Layer 6 of a small transformer language model trained on English Wikipedia (14 layers, counted from 0, width 128).
A neuron adds its activation times its output weights to the MLP's output. To switch it off is to set its activation to zero at one token and run the rest of the model.
A neuron's activation on a vector x is SiLU(gate . x) times (in . x), where the dot is the dot product.

Input weights of the MLP neurons that the questions are about. A number n stands for n times 0.0044.
n104 gate: 25 43 -34 -9 -37 -64 20 -2 9 10 -25 -38 4 10 33 -6 -4 -30 -31 -12 32 51 -33 -26 9 2 13 1 -11 7 14 18 19 -22 -41 1 -75 -7 15 12 0 -5 -31 35 30 -37 14 22 61 2 -20 39 -19 16 -16 -3 -39 -35 16 -30 -12 13 -15 -21 13 5 48 -11 14 7 11 15 -27 -26 6 4 19 -12 -6 37 40 -60 -1 -27 15 8 36 14 -21 -12 -21 -17 -10 44 5 -1 -7 30 -23 -28 26 10 30 -9 21 -30 5 18 5 31 -2 -9 -2 34 -35 -26 9 -17 -12 9 21 9 -27 -41 -3 -95 12 -2
n146 gate: -33 -31 17 11 20 9 -7 1 -22 -22 18 -11 5 -35 3 -48 24 13 12 -45 19 -4 -19 6 29 20 52 15 6 -39 -19 -16 4 -10 15 0 38 -46 -34 -16 -23 -1 -54 13 -25 30 -35 -23 30 1 -45 -10 6 -20 22 -48 34 -50 3 -2 -39 -40 -11 -28 -62 24 -40 -24 2 7 -6 24 29 -30 -23 38 -29 -4 2 -7 2 -39 28 -54 -24 36 2 -21 -4 5 -3 -50 -38 -4 -31 42 13 -22 16 44 -38 17 -5 -19 41 -14 2 -52 -18 6 35 -13 69 -41 28 -8 -3 -5 -31 27 -34 -10 -26 -31 -6 19 -36 -29
n149 gate: 48 58 4 30 14 -31 10 -19 0 -12 26 -39 -7 13 6 -20 -60 2 12 -14 -7 -16 39 -38 -6 -10 -3 -29 8 2 35 -24 -40 17 -28 -23 -2 1 17 4 -13 -4 5 24 27 -10 -20 -24 -27 9 0 1 33 -4 -10 -6 -18 -5 10 29 10 -19 2 8 9 1 48 -4 -19 10 9 26 -4 -20 8 -12 -3 65 -36 -27 15 -8 0 26 -4 -1 -22 -41 -39 -8 -32 17 40 11 22 -1 -1 -69 -8 23 24 16 -30 35 -61 50 41 72 42 -14 18 30 35 25 9 42 15 6 1 12 -16 33 5 2 19 17 19 -13
n179 gate: 27 7 -31 -4 4 -14 14 -24 -17 -20 41 42 -57 4 41 -18 -24 0 -23 14 50 -57 -29 -34 40 40 -3 -67 -60 18 -2 -18 27 18 -11 0 14 53 -9 -27 -49 -11 -22 -12 31 -16 -50 79 -25 19 -20 -4 -19 -10 4 10 6 -15 27 -33 11 -1 44 50 21 40 12 17 58 -57 46 20 -14 -34 -15 18 5 -68 30 -30 42 24 22 10 19 -23 -24 49 14 2 -44 33 -29 -42 20 -36 14 -15 -13 5 13 -35 -13 4 -36 -46 7 -3 35 -3 -18 7 10 -43 -19 5 29 13 -12 14 -11 -40 -3 -15 -7 6 10 -1
n223 gate: 2 39 11 0 -4 -30 29 -26 -10 25 -62 20 17 -5 -21 -15 21 19 95 -10 28 31 -26 -26 52 25 1 41 -4 25 27 15 -10 -20 -28 42 0 -3 -14 16 11 -24 12 -6 72 -32 5 6 -11 -19 -12 -2 -11 29 9 2 -42 16 23 7 -13 -2 31 -4 -35 17 -27 11 44 21 19 24 0 -36 -15 -18 29 29 -1 35 -44 -23 30 -17 12 48 5 12 -17 -28 -24 -17 4 10 -17 11 -33 52 7 -11 19 60 -20 -21 -12 17 -17 -1 -26 -9 -6 -25 38 7 -27 18 -43 6 -22 -21 14 58 -31 -33 1 9 29 -15
n300 gate: 14 49 13 -16 1 7 28 -12 35 -37 -48 4 10 -18 22 -21 -29 2 16 3 11 -20 28 28 -14 -31 58 28 -30 -14 -17 5 15 -21 -26 28 -20 0 -42 50 35 -11 22 -8 50 -74 -12 37 -20 20 3 -29 -6 26 -38 -44 -10 0 -43 -35 -13 3 -26 9 -29 -10 -22 -9 -21 -33 -39 11 -13 35 -21 -41 -28 26 -27 -35 -21 -3 22 9 -46 25 0 22 -2 -11 -13 -59 -82 -1 47 22 4 -2 38 19 -16 -30 -29 -49 26 6 11 18 4 -50 11 -6 12 5 4 38 13 -50 13 43 59 15 -31 -33 4 0 -25 -9
n310 gate: -12 8 -5 -17 -1 -53 -46 -12 9 19 -8 24 32 40 17 33 12 -6 -8 -69 -25 1 37 25 -42 14 -6 8 13 -8 -45 1 6 -7 -72 -32 13 -3 -26 4 -9 -7 -34 6 -5 30 -48 5 7 24 -16 10 74 15 5 -20 -5 -18 -13 16 -18 16 -16 64 -19 -43 -18 -15 -8 -7 -84 13 11 36 3 43 4 -7 -34 -18 -25 46 -3 -18 21 44 -3 68 3 1 -8 11 15 -6 32 23 16 28 43 -31 26 3 7 18 12 32 -35 46 -26 -64 -10 -22 -1 9 -15 -17 39 -44 -13 -7 -8 15 4 20 -16 -8 -29 31
n104 in: -19 -10 4 21 13 -9 -7 -11 9 -16 22 9 7 13 6 -20 -19 26 -57 49 26 -16 -23 12 -39 -11 -24 25 8 -58 29 18 -41 7 29 9 39 9 10 -34 -28 26 -26 -14 -1 -4 -12 11 29 14 -29 -16 -31 -5 28 17 15 5 -9 -12 43 -25 24 11 -8 -7 -18 -11 -23 19 3 12 16 -12 -27 10 13 3 -25 27 -4 29 -8 -14 40 3 -22 2 -21 26 -13 -32 5 1 -37 0 -38 10 21 24 5 -53 -45 31 59 22 11 44 1 -38 -44 -2 63 -95 2 13 8 38 -7 -13 -27 -4 36 -3 -53 -18 -13 30
n146 in: 2 24 -5 -21 16 21 -22 13 21 8 -44 -10 22 13 -11 -16 -16 42 -7 8 20 1 -46 -4 19 -13 15 -20 -22 8 -15 33 16 -14 -2 -14 0 -2 6 4 71 20 -13 -54 -1 -38 22 -6 36 37 -9 -5 -27 -25 40 4 -1 -10 13 11 12 48 -2 3 14 34 -12 9 50 -27 29 32 -5 -42 -13 27 -9 27 29 -12 -50 12 -7 -14 30 -6 17 17 -12 25 5 -15 -2 17 -43 -22 -17 12 -9 11 28 9 -11 6 -18 15 38 0 35 -12 1 -31 19 31 -2 -37 -17 9 41 -30 -14 24 -34 22 15 -9 -7 -25
n149 in: 9 -16 44 5 0 -13 -27 -2 -29 26 3 -3 -11 -5 36 4 11 3 11 36 23 -14 11 29 -9 25 18 31 -2 -6 -6 23 21 -29 -32 -8 14 -55 -24 -30 -36 7 13 -66 -25 44 25 26 26 -6 -22 9 22 -34 13 -42 24 4 -8 23 -26 -4 3 -43 -7 -17 32 -1 -51 23 -27 -9 -3 8 -50 0 5 -24 -8 21 16 -3 8 -7 25 18 -2 -1 20 -2 24 6 6 -43 16 6 -47 -21 6 -4 -9 -30 47 -9 45 -71 -11 43 11 -13 1 -54 18 -17 -41 35 6 1 6 19 36 -7 14 -34 5 55 -8 16
n179 in: 33 -12 -17 -5 1 54 12 32 31 24 27 14 -23 -10 28 6 -12 18 -27 74 -8 -57 41 -24 21 65 -23 -38 6 17 12 -48 19 -26 7 10 -25 19 10 55 -15 19 -18 -7 -2 -22 -33 27 -16 15 34 -22 -28 -7 -7 4 -31 -64 32 -36 -21 -34 5 8 -28 7 53 70 19 -9 39 -7 15 -43 -17 21 -12 -15 5 4 14 -5 12 55 30 -21 6 -2 1 15 -7 38 10 -40 -61 -59 46 -38 -21 -10 -1 -28 -27 -35 2 -20 28 -16 8 -15 21 -3 7 -67 18 -24 4 27 10 -19 -27 -37 1 -7 -9 -31 -28 -22
n223 in: -21 -5 9 -10 -7 -15 -30 28 0 11 45 -32 31 26 -11 29 2 4 -27 -23 -28 8 27 21 -12 29 0 -4 30 8 -13 -23 13 -5 -13 -12 0 -3 23 30 8 33 10 -13 3 19 39 -23 4 -38 48 40 -1 10 -2 17 -16 -4 -24 1 36 -26 -7 -39 11 -24 -21 13 -49 42 -61 -1 6 5 -31 11 0 -12 -6 -2 -17 12 -36 -18 12 -8 -1 -15 44 9 -3 16 45 16 -11 -30 -21 9 15 27 33 13 -10 12 1 5 -2 9 20 21 -27 14 3 3 76 44 -30 2 -5 -2 2 18 -2 -27 0 -6 -18 46
n300 in: 35 29 -13 -27 -35 28 9 -22 -17 -17 -24 32 40 5 23 -14 -21 7 -2 -52 -90 -18 4 28 -25 -1 6 -30 -1 -2 -16 -9 15 -2 0 17 7 49 -9 6 23 33 -40 -30 -3 -22 -9 -4 -9 9 9 16 9 -5 -22 -10 6 -31 -19 9 25 -9 -56 18 -16 -16 -14 -22 -33 -16 -16 -20 -28 15 7 4 -18 -6 -21 -36 19 27 29 18 -1 -28 -15 16 -15 -11 3 -3 2 0 69 53 -1 -13 42 32 -24 29 -27 -18 -21 48 26 28 18 -19 -2 -25 36 -7 15 21 28 -28 14 43 43 56 40 -34 -5 -10 -5 5
n310 in: 15 15 8 -23 27 4 -31 -3 36 4 8 37 10 -21 2 13 -13 -1 -2 0 -17 24 -7 4 6 56 22 34 39 -44 -9 4 -13 -23 -24 45 62 -30 22 -11 19 -24 -41 27 0 -3 6 -6 -58 -45 -26 -3 -41 -19 -7 -13 -29 -6 -1 31 -31 24 -32 28 14 -35 11 24 32 -2 6 32 -37 20 16 -29 -5 41 -26 -45 9 7 15 32 -19 6 -22 -9 -4 23 -8 22 -24 -7 -15 -6 31 6 -4 -39 3 -10 35 -4 1 45 12 1 38 -31 -5 12 -23 -33 -25 5 -36 -7 15 43 13 11 -41 -6 25 -4 -4 3

Output weights of the MLP neurons that the questions are about. A number n stands for n times 0.003.
n104: 33 -25 23 -32 -5 -19 20 20 -52 -2 -27 35 -24 -4 -18 10 26 43 10 -6 7 -18 4 46 -12 4 20 -57 17 -19 -45 -16 -1 22 13 -25 23 -24 -28 39 54 21 -7 -29 -34 12 -21 2 7 -46 15 16 28 18 -5 -16 19 26 -48 -27 3 -18 -35 14 -30 16 2 -18 -12 -39 51 50 8 -20 -31 32 -8 15 23 -8 14 41 20 21 -26 -29 8 -25 36 37 19 -23 -38 -1 -8 -16 1 -4 22 3 4 -5 -50 21 17 -12 -2 31 -3 -13 -8 -23 -23 13 30 1 -29 20 13 14 -25 -5 -15 0 -15 38 19 4
n146: 30 26 11 -6 -8 -18 41 11 -1 -11 -2 -12 5 -47 -5 -19 55 21 15 23 3 -9 21 -17 64 -45 6 21 9 -31 -4 32 -1 -5 20 23 12 -9 29 -22 41 4 3 -27 7 -15 -9 -48 -8 11 41 -31 9 32 -32 10 30 35 14 32 6 11 -17 24 15 -14 36 25 -14 -8 50 -20 -3 6 -36 26 22 20 -30 -13 -28 -60 -4 16 5 -15 -4 6 1 16 -20 -22 -1 16 21 34 -13 -12 3 -5 -16 -22 21 20 -1 31 42 -43 28 25 11 57 -1 -18 9 -32 12 -35 11 6 13 -4 -2 -9 -55 1 -5 1
n149: -2 1 -67 -4 -26 -9 2 11 -49 -20 50 -16 75 12 -32 2 21 3 42 -80 4 -24 -24 19 32 -26 12 5 13 -18 7 41 0 -11 24 -9 -9 1 -13 -5 30 5 -10 8 9 11 -7 13 12 23 -2 -10 -4 7 7 28 -7 -16 -42 16 29 13 -12 45 -21 15 -11 -38 -16 24 -13 32 -12 4 -9 -26 -12 70 -31 19 -19 -8 24 23 32 24 39 -24 -23 -10 -60 -29 10 10 7 -12 20 13 -26 21 21 -23 32 -4 -42 20 -49 29 6 -1 -3 1 -16 -20 19 -18 6 -67 27 -15 -22 -16 -3 18 -4 -11 22 27
n179: -37 -36 -14 16 -14 -27 8 -14 7 -3 29 17 7 10 -41 21 -36 -36 24 -66 -26 14 -1 13 -9 -19 19 -1 35 31 -8 1 -44 48 -5 -12 10 -24 12 -9 18 22 8 49 -7 18 -5 -5 22 -33 -1 31 28 -23 -5 -44 -14 14 -41 16 -10 18 -16 -24 3 2 -67 -3 5 -24 -33 -20 12 33 -3 -27 -12 -16 8 26 4 10 6 -7 -12 6 55 -29 3 21 4 -10 17 3 11 12 -27 -15 -37 13 -7 2 1 17 -19 4 -53 21 -1 27 -16 -10 -22 62 -1 32 3 -18 -10 18 5 37 -28 13 12 6 43 24
n223: -21 -4 14 23 10 33 13 32 19 7 14 1 -30 14 -21 -14 -30 12 29 -49 -35 24 9 -11 -10 -9 10 19 -12 8 11 14 -11 2 -2 -4 6 -17 16 7 -7 21 -13 3 17 25 -5 11 -10 -68 -26 35 31 -39 29 9 -17 -28 3 -1 17 24 -22 -6 19 3 -10 0 30 14 -13 12 14 5 23 -5 -25 -13 20 12 -5 23 5 -31 6 -9 -3 -30 16 52 1 48 -37 4 38 -3 11 19 94 -3 28 22 1 13 -9 -37 -12 36 -5 -11 5 17 -30 18 5 5 -1 -4 35 35 -39 1 35 -26 7 1 32 25
n300: -18 -9 -1 11 15 3 -39 -22 -3 7 18 27 -51 24 -12 30 -11 -8 -11 7 -85 3 12 -19 -7 13 10 -5 29 35 -22 21 7 46 -15 -20 29 40 29 -31 -31 -21 -8 24 8 -15 11 3 -12 -32 30 29 39 -3 29 24 18 26 3 45 -43 -17 -25 12 14 -14 1 1 -16 10 3 -37 16 36 7 -27 -7 -18 -15 0 32 27 -20 -21 -9 -1 -26 -25 30 -46 3 4 21 -7 14 -2 17 10 4 -7 36 7 40 31 -24 -33 14 23 -3 11 -11 -1 -2 19 42 -6 -4 9 13 31 -19 -5 10 4 -16 -14 -8 72
n310: 20 -11 -67 -12 2 -22 -57 -3 -11 -2 7 31 -45 16 24 28 9 -14 -6 11 -3 6 42 30 -13 30 25 32 10 -21 3 6 18 18 -33 -12 23 9 24 17 -31 -13 11 -17 28 -25 -14 18 -17 0 34 26 -39 2 4 41 -15 -40 10 18 9 -3 -30 26 10 -23 -16 -8 -4 1 -21 2 -5 16 0 -44 -30 12 -12 21 -4 6 -21 1 25 -17 4 -24 19 -25 -14 4 13 -39 6 -23 24 73 -60 8 -17 -12 24 36 7 -3 -57 13 -32 60 16 13 10 20 18 -1 -9 11 7 2 -19 6 17 -10 24 10 -3 -12

Each question names a token from some text and the token that comes next. It shows the vector x that enters the MLP there. A number n stands for n times 0.022.

Then comes g, the gradient of the next token's log-probability with respect to the MLP's output, scaled to length 1. A neuron's effect is roughly proportional to its activation times (output weights . g). A number n stands for n times 0.0042.

"h", then " and"
x: 7 -28 6 -24 -4 -12 61 -26 -15 7 40 13 -2 14 35 -19 -35 -32 -42 13 -18 -34 9 3 -14 36 -4 -10 0 16 29 14 6 0 15 31 20 12 16 -12 -3 7 11 3 -5 -23 -18 -22 -3 -2 7 34 -1 14 0 47 -9 9 18 -25 -5 -4 41 -23 -1 25 -33 16 -8 4 -14 12 24 8 -6 -17 -1 -18 -22 10 9 13 -29 28 -3 5 -17 -14 33 1 25 -5 13 -18 -16 18 7 14 -21 4 -22 -6 24 -3 -15 -7 -7 0 -7 32 -13 22 23 -5 5 17 31 25 17 -8 1 39 24 -8 -3 6 -12 35
g: -11 -18 -17 14 28 7 19 -1 -13 -32 -2 31 -19 35 -11 18 -28 -24 36 -3 5 17 94 34 -18 -9 -22 33 -11 7 28 -35 -23 -9 -36 11 7 9 -11 11 -9 -4 -27 0 -30 7 -11 -31 -28 16 -19 27 -6 -21 7 19 4 0 -10 8 27 38 -8 16 -4 -8 -29 -3 16 22 -25 18 13 39 8 -25 1 12 6 0 10 6 -18 -27 -17 1 2 -11 -7 25 18 18 -15 9 23 -11 20 -11 -4 -31 16 -7 17 -24 31 -1 -22 0 -12 -39 -21 -12 12 -3 10 -1 0 17 11 -57 -2 -19 -11 0 38 16 -6 25
Which neuron, switched off, raises the next token's probability most? n146

" settlement", then " from"
x: 1 -4 10 -7 -5 -18 -29 9 9 -8 5 -14 18 12 -14 31 17 23 -3 -46 -5 18 -19 7 -14 22 13 12 43 -11 14 -5 1 20 1 -4 -23 -30 33 14 21 7 -5 -2 -21 11 17 -8 7 1 17 -9 -6 -6 -29 33 -19 22 -3 -4 -6 27 17 16 -2 -3 -25 39 5 20 -22 -19 -5 26 6 -10 8 -2 -1 2 8 -16 -15 11 18 1 -9 11 4 -7 -26 28 30 -14 4 22 7 -4 -38 8 1 23 -2 17 21 -12 -50 23 -40 -2 -37 0 -31 17 -8 6 -16 -8 27 -11 10 8 5 -1 39 12 -17 55
g: 63 12 -9 -51 -15 -20 17 28 3 -4 4 3 -8 -2 21 10 -21 20 14 10 31 -22 25 41 25 4 15 16 31 8 6 14 -22 -15 -3 -21 18 17 9 -10 1 -22 -14 9 -4 28 -9 -9 -17 -2 -20 19 5 23 -8 -2 4 -43 10 -23 13 -9 17 26 22 12 56 7 -5 -8 -36 -17 -31 32 -9 27 -24 -5 -23 15 -9 4 -18 -32 -8 39 -10 -31 -42 12 -2 -24 7 22 -32 30 -28 28 -10 -2 -5 19 -25 37 10 -16 8 -8 5 0 -3 -21 20 -52 5 -23 3 34 9 18 -1 -11 -9 -21 5 -31 18 18
Switching off which neuron hurts the next token most? n310

" had", then " the"
x: 14 -30 28 7 0 -6 -43 10 11 -13 32 12 24 -17 13 -16 -44 16 4 -3 32 -16 8 5 -26 1 24 -33 -11 15 19 -5 15 -23 -6 -51 -21 -11 6 6 8 4 2 -27 -15 5 -22 -3 -9 9 46 25 -16 -3 -18 25 -54 -19 7 -32 -25 30 -6 21 2 -16 4 22 -18 -27 -21 -2 -1 -15 -35 34 7 7 -6 -26 1 8 31 -8 -25 -11 4 -3 32 -5 17 6 -14 -19 -32 39 -38 6 -37 -39 13 -11 -5 21 22 -7 -10 35 -56 -9 -7 10 13 -13 -9 1 -5 0 -11 10 -4 14 7 -30 16 30 -34 2
g: -17 77 14 -16 -32 6 12 -18 0 -26 -17 18 -10 -11 -6 20 -8 31 -15 -4 -25 1 -30 13 -29 -17 -27 14 0 28 -3 -5 0 -64 18 -8 -9 30 -40 14 5 -2 18 3 3 26 14 -16 -1 32 10 8 -13 -17 14 21 48 2 4 -6 -11 -29 42 37 16 -43 3 -18 45 -18 -7 15 4 -2 5 6 -27 -18 18 -9 -1 -8 31 22 3 14 -21 -7 -8 11 -7 -28 -27 -13 23 6 20 -5 -24 -14 3 -3 2 -4 -5 0 -2 -11 -8 -5 8 -25 17 -9 -38 -13 -5 27 4 0 21 51 48 9 26 1 30 -12
Which neuron, switched off, raises the next token's probability most? n179

"us", then "ins"
x: -11 34 -15 -42 10 -40 -18 44 14 -12 -11 -5 5 7 22 12 9 -19 -6 17 -45 20 0 31 7 -19 -28 -8 18 3 -1 10 -8 22 6 17 28 -44 8 -17 -21 -12 -29 31 -41 1 54 -46 -8 -11 -29 -24 19 20 -34 37 -24 39 -10 8 -18 11 -31 -14 -11 10 53 12 -30 43 -2 34 -6 11 -22 -41 -3 35 7 5 37 10 38 1 0 25 19 -9 15 -9 30 -2 31 -1 2 -8 -2 3 -1 -20 2 12 25 6 1 9 8 7 28 9 -2 -10 23 -9 -24 54 -28 26 6 -6 -10 16 9 -49 23 6 -25 5
g: -19 10 -24 14 32 -12 -19 -60 15 4 3 3 30 -3 17 -42 -17 14 0 19 0 -33 -25 55 11 -17 -20 44 -11 -1 0 28 -24 -30 -4 -7 11 13 -14 0 -27 16 -24 -28 -23 -1 -12 23 15 19 1 16 2 -23 22 -4 -30 11 18 7 -2 17 6 -21 -2 28 -7 8 22 28 -11 2 5 14 -9 13 20 8 -46 11 31 45 11 -5 4 33 11 35 -18 -28 -23 19 -2 -7 -20 -12 -4 21 -2 55 -11 -37 0 -13 3 -43 -21 -1 -41 -8 4 -19 -37 2 -18 -9 4 -27 5 -16 -14 -19 22 0 4 -3 -18 29
Switching off which neuron hurts the next token most? n149

" also", then " failed"
x: -1 -1 2 -30 -9 -2 -27 -24 34 21 5 27 11 12 3 41 -12 -4 -1 -8 -3 28 -11 -15 6 12 -6 -25 -6 -2 -9 14 3 -30 -14 -13 -3 7 55 12 -5 8 19 -6 -4 -30 20 -16 8 14 11 9 -15 -39 27 -7 -50 -20 3 -9 -18 32 -31 8 5 -29 -1 18 7 -10 -29 -5 16 -19 -6 44 10 -8 -28 -12 -4 9 -3 4 1 -16 3 -1 43 6 3 1 -39 -26 -15 12 -54 -11 -29 -21 22 -16 -14 19 -5 10 -44 9 -67 9 -1 14 -15 -17 -5 9 -5 -15 0 -4 -33 4 -3 -14 45 21 -3 52
g: -4 3 3 10 22 -22 -37 1 8 32 -13 -10 -14 -2 8 -20 -31 12 12 -2 6 -24 -43 20 0 7 6 -7 -10 19 14 34 -17 -25 -22 -18 -4 9 24 28 11 -12 -12 -13 0 -30 -12 -6 -34 21 21 51 -2 -23 -10 15 -14 2 31 22 5 -22 -12 22 -1 30 -13 29 -42 24 -19 1 -23 -7 -13 -8 16 -1 29 -23 44 -3 -8 -13 -21 0 13 -6 -14 -11 15 20 32 -53 -51 17 19 35 -8 0 2 5 4 -21 21 38 -22 52 -32 -5 16 13 25 29 -3 -9 11 -5 -33 12 -7 -31 0 -18 -29 28 -20 -22
Switching off which neuron hurts the next token most? n310

" 1914", then "."
x: -2 11 -9 -37 -10 25 -44 -27 13 -22 25 31 40 14 42 49 11 20 -18 -17 -8 15 -9 29 -20 -4 18 -7 22 -4 -4 -39 1 -6 5 -24 -12 -1 23 -24 -20 -14 -50 8 -37 37 8 33 -17 1 -16 -3 -31 -20 -11 22 18 10 -4 5 8 10 -16 29 8 -8 -26 20 7 -9 -8 -8 -3 23 -2 -10 0 19 18 2 -34 -9 -26 19 -26 -13 14 23 15 5 -1 34 -14 -2 33 4 20 4 -17 -12 2 18 16 -19 22 -40 -34 22 -12 22 -13 -14 -15 2 -43 15 12 -1 -29 10 -16 -22 -28 0 18 43 -2 11
g: 8 -34 14 10 0 29 -41 -21 11 3 2 -35 1 -11 -22 22 25 -1 -4 2 -14 1 -28 16 28 17 -26 -2 -4 0 -6 16 24 27 11 -24 20 -13 24 -15 -8 19 -55 -62 17 -48 -43 -4 0 -13 -12 -26 -5 35 16 -5 0 -16 5 26 16 -15 3 6 11 11 2 -2 -14 -20 0 10 11 33 -14 -5 13 12 -16 -38 -4 28 3 25 -16 -30 19 33 26 6 0 5 -21 -11 30 -33 -15 25 24 12 8 -12 8 -40 25 -15 -28 1 -12 11 26 48 29 7 -8 -19 -9 -12 -18 20 24 2 38 2 -25 17 18 31
Switching off which neuron hurts the next token most? n310

" and", then " ch"
x: 0 16 8 -13 -9 -9 -12 -1 -10 -3 5 15 17 0 15 5 1 64 -12 7 11 9 -17 -16 27 -10 18 -24 -1 9 -1 -13 1 10 37 -10 8 9 -31 -27 -22 4 -1 -26 11 -53 -26 -18 32 16 -2 -22 -30 2 -30 30 11 -23 -3 6 -24 44 26 5 -1 8 -18 3 13 13 0 15 13 -15 5 34 -5 11 -22 10 -12 -27 8 8 -2 -9 1 -14 -14 2 10 -37 3 -2 -27 16 -44 9 -39 1 -11 7 48 42 -9 6 4 23 1 -16 -1 19 6 -21 -43 -2 -23 -13 11 7 -47 -3 -31 -35 26 -18 6 17
g: -36 20 8 -14 -25 -23 22 -19 23 -23 5 -14 13 -17 -29 16 -33 6 -6 27 26 14 -29 66 -16 1 43 23 14 -6 -27 11 16 10 3 17 -63 15 16 3 26 -15 16 0 -4 22 25 -1 5 34 -18 26 8 -17 -16 35 38 7 18 -17 -1 -5 0 12 -10 37 7 2 12 -15 31 9 38 -13 4 -18 -6 -1 39 16 17 8 34 19 8 25 38 4 18 -8 23 37 -2 -9 -5 0 43 -19 -15 9 -3 41 -10 9 10 -15 6 -15 12 16 -18 -17 30 21 -4 43 12 -19 9 8 -6 2 -11 15 16 11 27 13
Which neuron, switched off, raises the next token's probability most? n146

" Mary", then " I"
x: 11 -2 -20 -7 -21 -4 2 -11 -21 2 30 6 30 10 -63 -5 16 -32 7 -17 26 9 34 27 18 29 7 -27 23 32 10 -10 -6 -11 -1 -7 6 -3 2 -13 -6 -6 -18 8 -10 -4 -8 -36 -16 18 -35 -11 -28 -6 -40 8 -23 8 10 8 4 -4 20 12 -17 18 -22 -1 -6 -22 0 11 20 31 -7 8 -11 -34 26 35 28 16 23 11 15 -4 21 -14 41 -23 6 -5 15 2 -19 14 2 -44 -26 7 6 -6 9 -5 43 -16 -23 -25 -48 25 -4 8 2 -12 -22 -14 -3 -28 11 -6 -24 -21 14 8 32 19 8 -15
g: 39 -4 -16 -18 13 -17 -7 -20 -26 12 -26 -9 -5 17 13 -9 33 8 -2 -8 -57 11 54 -38 -15 -2 -4 -22 34 -2 -5 -7 -15 -7 14 -1 15 -21 -49 42 -10 -15 0 10 9 10 -13 37 28 -15 -1 -19 -23 5 -1 12 38 -27 -3 -9 36 -37 20 -67 -33 18 6 -4 -4 -11 -1 3 -30 -11 4 -21 -14 -8 30 -3 5 -27 -15 25 -4 -34 -4 33 19 0 -2 -5 -11 -34 -13 -8 3 32 -2 1 -25 -4 -16 0 -3 -22 4 -15 4 2 27 12 -5 24 36 6 -6 14 7 -24 -4 -32 -27 -15 18 -45 1 -23
Switching off which neuron hurts the next token most? n146

" total", then " cells"
x: 10 -15 1 -9 -20 15 20 -30 11 0 -8 -21 10 11 30 -26 7 2 20 -15 -66 25 -40 12 -25 -8 2 1 17 -20 -47 10 2 5 -6 30 -12 -52 42 4 -3 10 0 -31 -8 9 16 31 45 -22 -21 17 -2 24 -15 15 2 -9 13 12 1 12 -10 -14 14 -2 18 7 0 26 -34 -31 2 12 -16 -21 -4 8 -8 -22 19 22 0 -4 -10 23 -11 24 -3 2 -33 -10 -24 10 30 78 -25 43 -33 14 17 5 17 39 -16 4 -26 -18 -42 -12 -4 3 -5 15 -39 28 26 0 -14 22 -1 68 32 -9 -2 50 -7 -14
g: 2 33 14 1 19 34 -26 -24 13 30 3 36 13 12 -19 -32 -19 -8 -33 14 12 6 -2 -4 5 -9 12 39 30 -8 39 -39 -12 -53 -10 1 -34 -1 5 -3 21 28 -11 -14 56 -12 -12 40 -49 -4 -9 8 9 -50 23 11 28 31 -8 -13 4 10 -8 -10 9 15 -23 13 -17 3 29 22 -9 44 13 10 -26 0 -17 7 -23 -13 32 -32 33 23 16 11 -19 -22 -16 11 14 -28 -5 -10 13 29 -8 -38 5 -11 26 -13 0 -13 -6 -17 -12 20 7 0 10 9 -14 -22 -22 -2 13 -6 11 -17 -25 13 29 -2 -9 26
Which neuron, switched off, raises the next token's probability most? n179

"ion", then ":"
x: 23 14 -18 14 23 17 20 -1 -7 13 4 -20 -13 15 24 13 -46 6 11 -3 24 23 -23 -12 -16 -12 10 -9 4 21 4 -41 -16 14 -25 -9 -5 11 17 32 7 -23 -12 -2 -30 63 0 8 32 -1 25 21 9 -12 -25 58 -3 3 -6 -1 5 7 19 -27 36 11 -24 -21 -8 11 -11 -12 -4 -26 9 -13 17 2 -17 24 9 5 -18 -2 6 3 -21 -6 -8 -21 14 24 -3 14 24 20 -18 28 -23 -15 4 8 8 25 -3 4 -1 -2 -2 28 -18 14 33 25 5 -6 -3 30 3 -15 0 18 8 -4 52 6 42 5
g: 17 -14 8 10 15 11 -22 3 9 -1 12 33 -32 -9 2 37 13 -2 -12 -48 -42 2 -60 25 -1 5 -8 -4 -7 14 -9 -7 -11 29 -37 -3 14 -5 -17 23 1 -22 8 -54 16 -3 -34 1 4 -4 2 5 35 1 29 -19 -1 1 10 17 2 42 -21 9 -18 0 6 -19 34 22 -46 16 -4 -18 -5 15 -27 -52 -21 -36 -4 30 -3 -14 -34 -33 -6 -21 15 15 17 10 -9 51 37 -10 2 -2 9 -18 9 19 -26 15 -18 16 -11 3 -14 14 11 -17 -30 8 -26 -21 39 -10 -12 3 -9 17 -26 -16 -3 -1 -34 12
Which neuron, switched off, raises the next token's probability most? n104

"ened", then " her"
x: 0 22 29 1 -30 26 -34 -54 -16 -18 20 26 4 -6 43 -9 -34 28 -27 -19 -56 -8 6 39 12 -13 -35 -23 -7 35 8 -5 16 -31 16 -29 -5 -13 28 4 1 -18 -21 -4 -24 -21 -14 -9 -10 12 13 36 -15 -69 -28 19 31 13 -5 13 -17 -12 23 21 -16 -30 56 23 6 -48 -16 -24 0 15 -13 2 -8 25 11 8 0 12 -1 11 -13 -5 -24 -7 -8 -18 11 19 -8 13 -7 -11 -2 -5 -13 -5 21 -5 -8 20 9 -7 14 25 -23 -16 -6 14 16 9 -19 -23 2 32 17 15 6 -5 -2 -8 38 28 -14 32
g: -6 11 -2 -37 -16 -36 24 -18 -42 2 16 -6 -21 -20 13 -29 -22 2 6 -16 39 28 -50 -5 9 -26 -16 14 -8 18 30 1 -15 -24 9 -1 -21 43 -22 -8 23 10 -1 -4 16 39 18 -21 25 35 -35 -48 -1 -20 8 -1 21 -19 -14 -7 28 -29 9 15 32 5 6 16 16 -14 -23 30 -10 -47 13 11 10 -1 16 -15 5 12 22 8 12 23 -17 -8 32 15 -22 3 -29 -44 1 19 -2 22 1 -11 -6 35 10 -5 21 -1 18 -7 -11 3 27 -2 11 22 -23 -24 8 3 2 4 22 13 28 8 -1 13 -17 -65
Switching off which neuron hurts the next token most? n300